Layer 3 of a small transformer language model trained on English Wikipedia (9 layers, counted from 0, width 64).
Take only the direct path to the model's output, skipping the later layers: a vector added to the residual stream pushes a token's score in proportion to its dot product with that token's output vector.

Output vectors of the tokens that the questions are about. A number n stands for (n - 500) times 0.0027.
"ton ": 530,408,510,337,523,536,518,576,631,414,569,434,421,553,569,595,633,634,630,585,558,507,443,550,621,344,533,348,370,602,544,343,515,639,473,557,683,451,350,402,406,504,643,435,599,629,357,583,457,476,548,495,652,485,495,428,378,376,270,284,453,625,449,533
"ever": 485,474,526,397,534,457,604,487,529,466,402,600,470,275,509,455,428,688,524,404,546,483,393,438,376,460,603,494,633,587,570,569,467,732,325,632,625,599,530,494,566,505,551,500,601,592,497,500,329,547,445,503,700,431,469,498,580,362,582,399,530,233,335,476
"care": 593,367,550,108,473,471,491,638,686,408,285,743,410,396,520,518,433,642,632,499,658,616,581,499,520,355,757,463,612,438,357,188,634,537,561,455,718,351,335,508,495,572,398,486,666,498,748,582,458,608,507,738,482,189,669,496,537,529,465,334,403,204,495,433
"use ": 585,508,561,492,382,552,462,357,653,507,477,534,449,496,470,778,263,515,612,518,446,483,201,351,564,439,677,558,586,508,401,443,500,551,428,636,550,551,297,352,581,533,547,443,673,371,332,684,389,587,499,570,542,367,411,454,457,382,544,591,699,346,701,607
"cent": 631,449,759,364,511,579,484,430,491,527,421,343,505,359,492,544,490,443,498,583,681,494,534,470,645,494,687,655,631,461,222,225,541,759,475,443,604,595,483,218,345,535,660,565,575,461,494,542,377,597,720,503,487,292,568,472,347,403,367,455,536,651,530,298
"ant ": 281,410,588,269,425,447,485,562,360,429,530,637,443,494,576,556,474,530,547,544,666,357,657,229,404,426,466,515,543,663,613,496,477,471,527,512,457,389,465,467,786,547,467,440,619,601,390,611,482,575,577,463,490,528,631,435,517,536,584,412,551,329,505,537
"ies": 717,490,725,352,441,493,327,447,624,378,671,441,440,530,621,398,361,492,623,705,522,386,543,620,505,218,601,490,477,380,394,439,587,472,406,528,465,463,535,468,508,516,460,482,582,588,618,451,449,555,369,508,374,400,518,545,355,646,457,532,713,580,549,469
"==": 616,395,603,532,400,598,552,631,551,437,384,472,490,335,538,384,478,415,468,435,485,667,561,384,386,543,678,393,509,487,470,449,653,436,475,243,636,443,407,308,351,487,368,654,582,459,525,453,577,720,613,472,473,326,616,439,466,605,440,439,798,519,616,679
"I ": 684,526,458,492,394,593,529,507,444,395,405,520,550,351,496,408,337,513,448,535,436,385,570,605,459,559,535,333,501,624,567,512,517,581,507,295,466,436,649,616,553,500,696,533,415,567,555,654,447,537,525,597,456,415,477,519,240,528,554,366,577,501,561,494
"fore ": 591,418,546,317,440,351,506,517,705,536,556,515,465,548,557,499,525,786,562,474,520,411,478,546,363,402,595,645,592,506,289,367,506,772,395,430,624,562,296,484,670,554,514,698,414,371,560,684,429,609,412,520,443,417,490,386,526,612,404,391,481,271,419,527
"ational ": 407,498,504,599,447,580,366,515,478,463,617,439,347,497,576,757,396,604,524,626,654,382,518,480,482,398,639,656,628,419,596,556,537,526,488,316,403,578,504,536,626,592,408,469,408,618,460,401,357,654,618,515,530,311,381,417,457,426,498,296,692,363,443,524
"ned ": 412,492,641,291,302,425,445,514,502,329,513,534,395,519,641,536,485,564,724,622,432,377,809,635,291,626,485,321,624,590,581,341,624,572,522,632,680,482,642,391,499,556,584,479,554,493,638,330,224,526,521,432,707,323,437,489,572,364,605,240,608,480,319,480
"atic": 490,386,460,553,456,486,379,496,516,456,569,559,539,539,591,587,421,496,585,500,520,298,587,267,423,312,493,771,764,638,446,383,533,426,529,377,435,467,580,400,566,530,552,400,417,426,477,581,516,699,552,466,625,411,336,450,488,636,623,413,714,402,543,469
"she ": 414,265,401,554,211,623,467,694,706,442,373,522,519,327,523,408,520,728,500,589,537,487,569,470,624,616,597,573,536,596,402,329,510,405,600,343,726,548,232,666,853,562,705,657,697,197,466,748,206,618,421,724,437,440,474,515,259,351,541,259,643,219,528,327
"plac": 646,343,448,317,670,480,662,296,587,514,514,409,340,547,527,672,455,473,547,488,540,518,391,637,457,575,421,696,558,536,514,345,541,706,562,546,495,457,333,458,430,578,556,545,509,536,525,508,242,521,706,485,427,256,536,517,603,509,437,443,469,495,438,506
"ers ": 515,394,604,544,426,356,487,577,429,383,575,442,420,526,572,710,420,443,456,538,600,453,438,577,447,492,678,414,492,552,619,391,547,607,347,573,430,352,343,568,662,547,506,320,532,720,461,502,436,518,408,424,392,414,598,478,506,633,500,506,388,492,613,706
"ern": 416,461,657,649,345,486,279,464,385,377,565,463,455,465,592,460,512,434,456,545,460,488,455,487,499,282,724,384,644,710,652,502,504,596,448,610,544,472,456,496,491,499,506,382,449,486,696,553,577,451,545,393,529,409,532,454,362,616,485,591,579,571,508,459
"mat": 480,416,525,236,572,506,417,516,526,473,414,575,428,488,490,688,565,491,657,447,563,358,495,531,514,488,459,583,569,435,617,407,506,603,527,512,507,518,504,537,423,543,660,618,728,566,391,525,330,518,549,563,439,253,492,513,592,442,542,495,356,361,603,352
"up ": 690,487,457,536,548,421,676,587,555,480,536,678,405,294,489,537,420,802,549,564,480,366,278,471,546,577,582,387,563,503,450,453,502,517,476,458,445,283,429,445,513,548,590,510,640,298,461,616,489,548,752,360,277,470,623,489,274,612,641,529,494,292,568,488
"ivers": 710,540,626,300,617,463,522,384,625,478,548,525,350,365,542,723,230,500,378,650,515,512,623,441,523,376,516,646,488,426,486,546,566,593,551,555,557,532,297,468,661,529,566,416,726,418,575,485,294,751,637,532,416,316,391,378,509,498,643,295,512,109,612,438
"than ": 984,381,626,379,715,244,271,195,858,237,331,761,363,35,511,514,400,801,411,566,528,551,710,581,403,355,434,507,587,644,475,483,777,842,536,495,646,525,98,337,715,465,720,610,795,507,482,532,410,554,472,439,523,109,369,501,621,710,433,334,392,264,384,559
"can ": 707,451,554,416,385,757,537,490,716,426,446,513,429,254,519,678,221,527,537,499,701,365,463,478,524,413,545,494,378,605,419,421,574,645,495,298,579,602,428,421,492,505,745,569,513,387,502,423,293,517,559,521,638,353,397,500,451,227,759,534,682,478,669,376
"out ": 783,317,412,413,346,355,594,663,485,448,572,568,508,495,469,560,343,626,693,570,436,245,447,471,467,461,656,574,544,565,637,332,518,668,512,572,393,363,454,375,471,553,517,602,462,383,512,631,492,525,561,519,511,556,614,513,399,505,673,402,369,312,436,571
"ebr": 584,500,486,424,510,410,477,468,442,418,484,657,439,265,626,609,414,527,429,669,450,368,722,449,573,547,645,581,740,551,522,503,528,846,331,307,422,654,469,437,642,516,495,443,486,585,499,571,265,698,510,581,524,238,464,472,233,357,406,525,540,573,442,452
"ty": 653,471,458,419,480,636,399,484,546,440,485,535,393,426,492,732,678,574,462,775,519,464,331,621,338,399,506,399,500,410,363,469,499,550,503,471,454,529,443,429,363,541,635,475,612,651,533,475,461,413,660,539,663,424,528,517,517,503,417,488,426,547,481,396
"who ": 603,221,616,442,506,602,493,561,595,467,517,679,489,279,500,552,566,729,218,453,491,407,910,292,250,585,642,559,554,597,410,231,679,360,501,458,677,621,310,334,643,539,567,483,611,387,506,680,297,482,657,481,598,435,268,536,685,342,592,357,847,80,506,463
"ich ": 447,457,469,296,319,522,554,482,455,445,655,401,567,613,605,758,293,531,490,621,515,343,476,580,407,455,603,463,448,544,496,433,524,469,480,339,571,546,489,582,591,534,664,566,462,249,709,557,569,587,479,508,485,592,360,426,647,342,562,442,625,401,359,540
"her ": 446,371,449,387,366,351,503,585,795,435,387,645,585,522,491,334,568,686,557,650,499,419,537,415,515,509,657,467,629,580,314,476,521,748,609,432,431,520,429,504,826,523,605,574,614,128,259,703,318,612,579,603,449,243,472,493,398,329,569,303,477,400,605,594
"is ": 487,486,482,477,460,639,567,594,631,414,482,409,568,409,499,546,276,439,531,650,561,506,380,434,494,450,483,474,381,570,519,293,563,622,431,249,617,499,560,397,433,474,593,430,460,438,518,447,417,432,613,336,539,738,335,554,574,470,697,628,584,619,697,448
"or ": 457,478,561,715,572,498,344,572,367,465,524,509,418,388,499,561,500,481,384,422,465,555,430,329,607,440,616,431,509,604,485,393,621,471,384,602,503,666,361,326,512,497,656,484,418,659,466,509,544,515,475,414,654,711,398,547,468,477,606,471,488,509,414,596

Output weights of attention head 0. The head adds the sum of these rows, row i times number i of z. A number n stands for (n - 500) times 0.0011.
o0: 600,449,551,806,505,743,342,573,498,554,189,353,685,647,210,535,226,717,503,465,505,534,533,468,325,565,512,601,250,765,458,620,376,373,549,441,498,417,342,279,714,682,563,578,645,440,705,513,467,676,467,540,505,485,609,239,360,581,487,388,542,419,420,406
o1: 447,362,374,497,657,377,783,535,507,349,282,324,318,500,462,664,724,518,566,395,388,318,602,521,448,417,712,413,389,526,487,716,532,587,564,787,608,435,687,675,540,521,414,382,741,627,363,406,405,425,199,486,425,664,477,204,720,496,668,452,578,445,386,512
o2: 559,399,607,513,440,552,176,493,515,549,272,318,564,545,624,528,666,728,478,496,545,494,514,630,347,350,448,551,493,384,307,423,658,746,314,564,644,630,730,364,472,633,377,433,398,527,294,583,604,502,450,646,568,574,607,579,362,508,314,407,483,707,459,349
o3: 522,531,659,587,695,501,315,359,348,487,609,489,687,479,442,529,381,391,462,335,717,565,583,593,546,422,518,335,456,495,495,551,272,499,363,434,433,442,550,672,532,523,536,579,524,602,539,448,354,353,182,358,553,621,585,695,474,556,583,630,555,505,488,469
o4: 518,486,338,289,319,292,474,539,463,361,256,671,857,502,447,383,635,462,676,551,517,522,425,650,473,867,498,787,619,639,483,811,598,628,460,442,416,545,499,535,629,406,501,425,440,432,334,390,280,347,562,710,381,310,348,520,617,343,527,543,464,548,425,586
o5: 520,546,476,414,809,659,495,481,393,556,449,628,554,476,445,647,427,572,412,686,603,422,319,776,489,602,578,434,527,332,478,607,601,556,302,277,491,675,471,331,639,693,420,420,442,538,603,355,553,556,404,549,234,489,488,527,438,474,119,651,492,402,359,659
o6: 442,629,653,397,529,360,702,533,627,605,410,482,762,561,517,436,600,542,318,383,377,444,592,806,506,328,533,260,499,389,676,505,388,240,602,348,496,455,573,475,286,512,391,340,602,641,474,630,546,549,445,403,425,507,436,565,590,401,651,543,545,538,465,524
o7: 484,403,601,420,560,723,488,164,473,476,663,449,395,326,315,554,465,218,614,424,596,536,221,571,223,390,627,599,762,734,646,514,498,615,570,458,593,631,293,346,745,455,621,468,472,638,509,497,615,606,298,597,512,354,253,432,469,613,650,367,764,463,430,559
o8: 669,557,633,347,515,481,438,270,310,756,558,628,254,793,373,619,579,664,611,424,268,498,786,463,439,427,481,612,572,436,495,450,345,481,346,650,574,520,249,820,555,687,364,275,457,412,463,453,515,329,514,810,503,391,700,553,334,263,409,464,426,573,468,688
o9: 420,600,516,570,485,497,542,744,566,691,607,463,360,377,306,424,531,537,317,709,431,594,482,516,381,300,519,579,244,523,467,455,520,545,655,417,478,330,418,219,968,166,519,432,708,348,395,585,663,546,281,403,426,381,574,401,662,750,464,586,537,532,483,832
o10: 535,430,627,417,372,542,574,256,367,593,475,458,568,543,548,687,434,369,552,521,336,515,322,351,458,567,438,568,378,509,723,583,837,611,507,520,505,426,607,787,480,762,640,458,503,541,362,570,287,672,414,514,381,134,493,557,616,436,179,553,607,636,350,415
o11: 571,519,513,564,608,471,506,407,596,230,417,467,312,388,616,332,439,719,722,625,285,371,587,483,591,633,329,654,594,335,459,692,406,379,642,347,657,600,422,417,261,617,728,438,457,504,487,354,419,271,686,482,669,341,512,676,424,571,372,581,363,606,583,714
o12: 753,473,458,316,417,487,667,499,501,557,545,482,317,648,280,422,419,397,489,463,410,201,464,410,517,737,94,706,500,683,490,375,339,635,484,612,513,857,598,394,258,535,611,789,573,511,530,613,507,567,397,495,440,580,484,496,442,572,575,382,610,511,427,485
o13: 334,440,741,282,495,363,440,473,359,319,514,562,494,600,635,317,502,730,362,583,319,595,753,240,672,495,504,542,649,482,656,432,568,539,631,379,736,490,555,309,567,423,621,388,499,547,599,331,444,520,615,506,287,655,530,666,293,399,533,529,569,364,369,614
o14: 471,511,822,741,435,529,513,156,563,740,621,700,453,471,530,270,341,552,626,476,314,662,440,322,559,495,566,290,444,625,436,820,519,515,489,717,402,457,336,185,492,498,675,493,617,706,424,490,577,416,501,248,620,620,283,565,548,222,428,711,341,540,456,390
o15: 271,455,336,555,555,469,339,453,533,431,527,444,578,340,639,503,616,347,386,499,509,516,409,551,718,395,450,387,692,684,380,560,403,461,464,486,413,640,684,408,770,391,549,476,628,345,333,857,518,650,586,331,458,433,606,485,524,355,347,743,563,329,606,649
o16: 728,696,441,497,474,520,442,460,460,363,649,323,531,879,177,364,588,623,339,371,430,404,629,325,304,402,658,240,260,517,540,651,559,653,651,458,295,576,565,659,465,496,367,399,384,379,445,379,556,429,562,848,554,521,738,777,345,571,485,604,506,377,595,537
o17: 558,567,513,493,508,464,369,648,664,468,663,490,461,479,305,207,720,814,486,653,438,365,542,548,372,575,600,390,709,410,626,387,513,471,569,555,602,384,396,534,646,428,288,767,366,484,616,768,439,204,472,437,227,363,595,440,511,463,448,758,217,520,392,638
o18: 494,645,533,536,516,470,494,440,509,528,560,275,408,736,426,655,617,242,373,460,602,352,605,597,561,253,444,507,535,556,206,596,750,462,434,339,305,636,508,630,194,443,360,511,517,360,636,260,555,764,490,615,545,787,507,586,307,517,424,499,446,661,470,746
o19: 273,461,233,574,658,573,420,632,481,537,591,722,459,452,493,249,496,435,257,571,362,527,689,681,347,521,436,538,531,492,600,676,530,372,716,413,472,227,677,508,728,617,291,465,350,251,738,320,576,649,459,462,565,716,431,681,500,341,587,340,632,567,443,410
o20: 518,541,616,526,365,635,588,326,727,801,503,280,715,314,459,542,529,460,310,555,330,554,603,170,563,505,552,638,552,654,430,630,407,604,478,381,537,630,693,326,460,358,283,414,381,588,524,457,390,553,350,690,350,379,541,495,812,591,620,432,409,488,395,545
o21: 309,454,457,470,616,414,736,497,396,628,553,371,587,744,530,392,483,428,519,354,856,634,455,435,589,434,706,402,460,502,611,639,306,498,437,299,646,669,400,442,477,672,469,583,617,393,453,502,462,423,427,399,454,287,548,261,203,522,548,508,543,511,836,563
o22: 428,441,584,462,581,317,445,307,366,575,596,560,475,498,544,381,682,768,345,283,363,435,296,437,390,487,572,414,393,493,648,525,418,593,246,428,589,579,473,691,817,610,464,658,619,778,469,576,480,560,649,508,461,579,546,575,382,459,495,507,280,500,414,522
o23: 436,435,555,482,470,651,437,472,398,415,497,511,562,690,429,314,402,562,604,393,549,462,522,550,267,250,487,582,512,335,558,586,713,270,466,384,534,766,683,589,519,496,427,470,409,550,637,350,537,703,591,679,349,374,976,242,324,327,714,526,501,397,592,540
o24: 651,492,365,456,437,521,385,504,512,660,602,453,426,249,443,380,482,592,351,764,534,561,421,769,451,261,593,466,557,765,655,632,462,613,450,587,400,405,365,759,203,236,806,370,400,691,411,446,515,455,454,459,573,497,569,353,389,374,417,522,575,434,762,636
o25: 387,771,256,500,345,553,147,435,607,617,465,661,584,511,374,600,608,456,670,495,560,715,692,554,490,214,230,372,656,580,424,387,563,596,409,428,513,520,614,470,638,696,406,372,669,687,490,620,327,501,585,405,530,332,751,462,457,491,325,285,521,336,399,660
o26: 359,542,365,686,497,295,530,390,255,430,536,288,498,443,436,729,725,422,464,753,352,736,703,195,295,680,458,468,556,645,541,506,555,298,546,441,347,523,544,631,515,645,556,598,630,588,598,277,439,421,634,522,638,598,351,655,554,207,571,398,407,509,498,521
o27: 433,661,453,330,501,471,511,306,501,398,421,421,380,535,604,339,228,359,726,613,637,687,626,630,398,439,486,422,398,459,468,470,609,543,658,592,241,649,482,577,774,684,572,502,778,445,472,503,454,194,478,651,590,583,618,307,802,448,516,365,322,348,543,394
o28: 704,616,593,593,580,395,502,144,536,417,517,426,384,547,486,455,400,434,574,457,554,290,608,548,626,429,428,653,346,510,527,418,439,617,839,428,567,363,753,200,371,372,465,685,558,596,604,332,445,596,511,735,666,572,490,482,422,182,425,653,343,504,457,628
o29: 614,474,577,390,574,494,430,497,547,537,515,617,496,329,590,620,441,346,724,223,532,449,440,311,398,477,538,588,516,345,386,773,842,340,658,426,323,550,511,591,620,334,332,296,479,670,607,675,518,364,594,544,494,467,562,625,475,428,695,336,424,286,589,541
o30: 560,414,504,534,410,596,772,652,427,418,611,470,482,541,387,836,480,519,551,497,469,501,433,611,309,194,252,581,671,568,417,601,252,773,665,790,434,280,506,593,498,416,681,685,428,467,349,419,441,471,485,330,438,549,691,485,605,644,178,413,204,514,456,595
o31: 577,320,287,643,377,388,604,649,407,423,459,626,576,315,537,374,554,217,511,472,833,360,668,684,376,462,562,258,437,521,593,508,403,409,194,490,460,642,645,451,562,546,527,429,660,495,516,648,533,426,393,495,538,398,740,677,512,353,696,430,415,867,399,493

Each question shows a token from some text and the vector z that the head gathered there. A number n stands for (n - 500) times 0.012.

"or": 360,608,642,591,753,573,697,261,572,164,625,686,441,382,207,571,349,559,379,333,438,537,456,541,645,613,303,391,346,474,518,621
Which of these tokens does it push up most? "mat"

"3 ": 387,660,520,479,528,463,462,625,438,508,479,379,449,559,330,594,468,500,387,485,606,461,538,437,533,481,482,530,470,559,398,586
Which of these tokens does it push up most? "who "

"f": 692,658,619,476,624,562,460,421,571,387,425,496,583,562,590,609,522,552,564,547,423,346,701,679,504,535,587,744,680,567,403,590
Which of these tokens does it push up most? "ned "

"ar": 524,735,367,503,424,416,661,294,472,471,514,518,417,618,402,344,490,781,336,452,435,467,583,483,494,310,520,264,375,436,590,406
Which two tokens does it push up most, strongest first? "up ", "out "

"t": 378,334,397,564,537,407,445,503,608,336,498,610,735,432,522,457,614,464,400,437,327,523,463,333,579,380,449,527,501,445,504,492
Which of these tokens does it push up most? "plac"

"k": 417,424,493,485,507,513,451,467,597,518,579,556,521,520,467,438,523,552,521,541,423,441,496,482,492,541,603,544,531,541,535,475
Which three tokens does it push up most, strongest first? "ned ", "plac", "ty"

"Tr": 406,478,452,462,605,451,573,511,476,457,599,632,386,523,560,521,498,523,390,335,515,510,563,445,622,550,532,471,507,550,532,598
Pushed down most: "ich "

"B": 504,476,520,515,480,444,525,518,487,524,421,463,496,519,459,470,528,548,472,494,518,485,452,503,536,522,450,466,493,544,504,521
Which of these tokens does it push up most? "care"

"I": 485,432,493,458,453,482,475,481,502,522,459,477,564,526,470,470,572,544,553,503,516,488,474,591,527,508,534,478,530,518,512,494
Which of these tokens does it push up most? "out "

"o ": 507,503,528,460,509,437,523,499,452,545,500,456,543,478,465,516,515,576,489,519,536,517,482,507,531,543,507,473,500,534,493,528
Which two tokens does it push up most, strongest first? "her ", "she "

"y ": 593,398,587,546,533,574,452,503,442,588,491,419,584,527,380,422,546,549,431,530,473,468,471,426,517,557,434,600,504,409,583,400
Which three tokens does it push up most, strongest first? "fore ", "than ", "she "

"s": 422,448,456,515,602,501,336,535,681,422,681,698,629,446,330,341,524,565,342,353,354,454,523,422,674,569,447,571,482,501,708,492
Which of these tokens does it push up most? "plac"

"| ": 587,492,553,490,518,354,515,619,393,477,365,479,526,475,456,466,563,488,518,512,522,491,496,515,552,532,521,463,424,551,486,607
Which of these tokens does it push up most? "atic"

"e ": 613,498,529,405,665,501,501,509,410,498,477,457,602,545,519,479,541,528,443,536,528,479,493,500,532,560,444,554,504,495,499,570
Which three tokens does it push up most, strongest first? "her ", "she ", "than "

"F": 535,468,508,510,505,455,496,568,484,484,441,471,539,530,490,435,575,520,513,534,506,498,526,557,560,546,513,499,512,545,494,551
Which of these tokens does it push up most? "I "

"r": 500,471,462,449,511,351,609,494,516,475,548,529,556,517,538,468,509,488,467,420,423,536,491,441,601,448,467,529,523,487,564,514
Pushed down most: "ational "

"202": 424,711,480,498,580,482,456,690,385,484,517,338,404,565,226,649,397,498,298,531,636,532,525,470,510,459,439,540,402,529,346,611
Pushed down most: "ty"

"– ": 441,491,461,525,489,459,554,491,439,495,410,494,525,536,473,505,538,564,439,467,552,554,427,406,488,486,455,446,486,581,467,578
Pushed down most: "ational "

"S": 458,522,346,457,516,464,517,402,530,392,594,574,522,581,420,391,515,471,480,445,464,496,534,671,419,515,675,610,518,492,503,427
Which two tokens does it push up most, strongest first? "ned ", "mat"

"un": 571,627,291,358,502,472,492,514,553,420,566,527,562,396,366,456,515,382,637,485,581,465,439,502,498,468,645,660,536,550,487,393
Which of these tokens does it push up most? "ivers"

"le": 399,495,535,514,394,526,514,316,710,338,594,731,339,448,487,474,607,548,505,434,357,461,528,624,586,625,597,617,369,588,595,399
Pushed down most: "is "

"/ ": 545,491,535,477,439,437,509,511,460,570,415,420,520,547,459,480,549,572,466,476,554,519,487,586,563,534,458,423,502,538,488,543
Which of these tokens does it push up most? "=="

"er": 395,538,442,498,448,508,512,306,764,397,569,732,386,341,471,566,541,552,540,514,310,471,556,682,583,691,581,624,373,580,560,467
Pushed down most: "is "

"U": 501,473,487,486,558,420,474,575,467,478,466,484,538,483,461,435,527,508,525,537,511,478,527,515,519,523,574,570,474,563,517,565
Which of these tokens does it push up most? "ned "

"a": 404,581,490,462,561,446,473,560,508,611,625,388,490,538,529,527,384,487,466,336,426,409,651,357,659,562,603,577,534,404,535,601
Which of these tokens does it push up most? "than "

"L ": 564,480,533,493,520,380,509,599,426,472,375,483,525,490,443,460,563,503,509,517,515,487,471,497,544,525,521,469,441,546,488,588
Which of these tokens does it push up most? "atic"

"id": 497,614,539,471,637,560,447,555,492,433,599,596,409,393,461,495,441,518,524,500,553,438,439,478,568,541,415,468,705,478,412,363
Pushed down most: "ant "

"eg": 507,664,395,498,435,467,632,333,483,479,526,532,408,610,420,411,473,703,382,463,432,471,563,500,496,352,529,323,434,432,552,415
Pushed down most: "can "

"g ": 575,403,596,554,548,594,443,483,449,593,495,444,574,533,370,411,547,552,412,514,435,441,471,392,515,546,453,625,500,392,609,375
Pushed down most: "or "

"1 ": 482,557,446,489,326,429,472,609,493,587,488,426,503,565,398,589,559,571,434,487,569,492,517,536,491,532,519,479,460,618,490,641
Which of these tokens does it push up most? "ant "

"ase ": 488,443,575,499,509,494,480,516,465,485,535,440,506,470,422,476,549,466,509,545,498,466,457,481,550,519,474,515,496,473,526,542
Which of these tokens does it push up most? "I "

"October ": 495,554,530,491,469,428,486,543,441,500,384,443,501,527,383,472,556,578,476,484,534,533,473,562,529,510,432,395,509,566,478,544
Pushed down most: "plac"

"Z": 411,474,395,545,434,459,476,443,490,553,362,561,458,633,388,591,444,594,416,498,413,492,506,579,615,500,545,504,468,462,649,494
Which of these tokens does it push up most? "up "

"\n": 540,524,445,466,575,408,527,592,483,541,459,485,525,348,463,483,620,529,574,590,582,558,524,482,616,556,483,532,464,547,480,547
Pushed down most: "cent"

"\" ": 552,410,532,468,485,442,533,530,457,523,579,472,553,503,530,480,534,502,474,439,491,524,515,543,541,504,457,506,545,522,436,563
Which of these tokens does it push up most? "can "

"R": 475,431,462,521,480,442,504,485,438,479,489,523,542,489,495,491,534,501,499,468,506,487,462,481,483,441,520,495,492,517,515,497
Which of these tokens does it push up most? "is "

"m ": 518,462,548,467,533,471,511,510,457,490,507,490,541,498,455,521,493,472,521,456,511,507,481,521,545,551,494,480,494,497,484,516
Which of these tokens does it push up most? "cent"

"A": 501,433,537,488,477,444,491,563,502,563,537,489,562,470,474,484,531,526,533,510,479,530,540,519,491,529,453,482,531,575,479,546
Which of these tokens does it push up most? "ies"

"An": 601,447,596,433,542,544,476,515,347,580,579,469,499,548,542,509,512,504,447,442,492,471,502,529,541,512,440,539,507,524,541,477
Pushed down most: "ned "

"ary ": 513,466,572,474,526,452,527,557,420,520,531,490,529,481,472,538,512,479,486,479,506,496,519,501,539,580,480,478,480,512,508,576
Pushed down most: "ivers"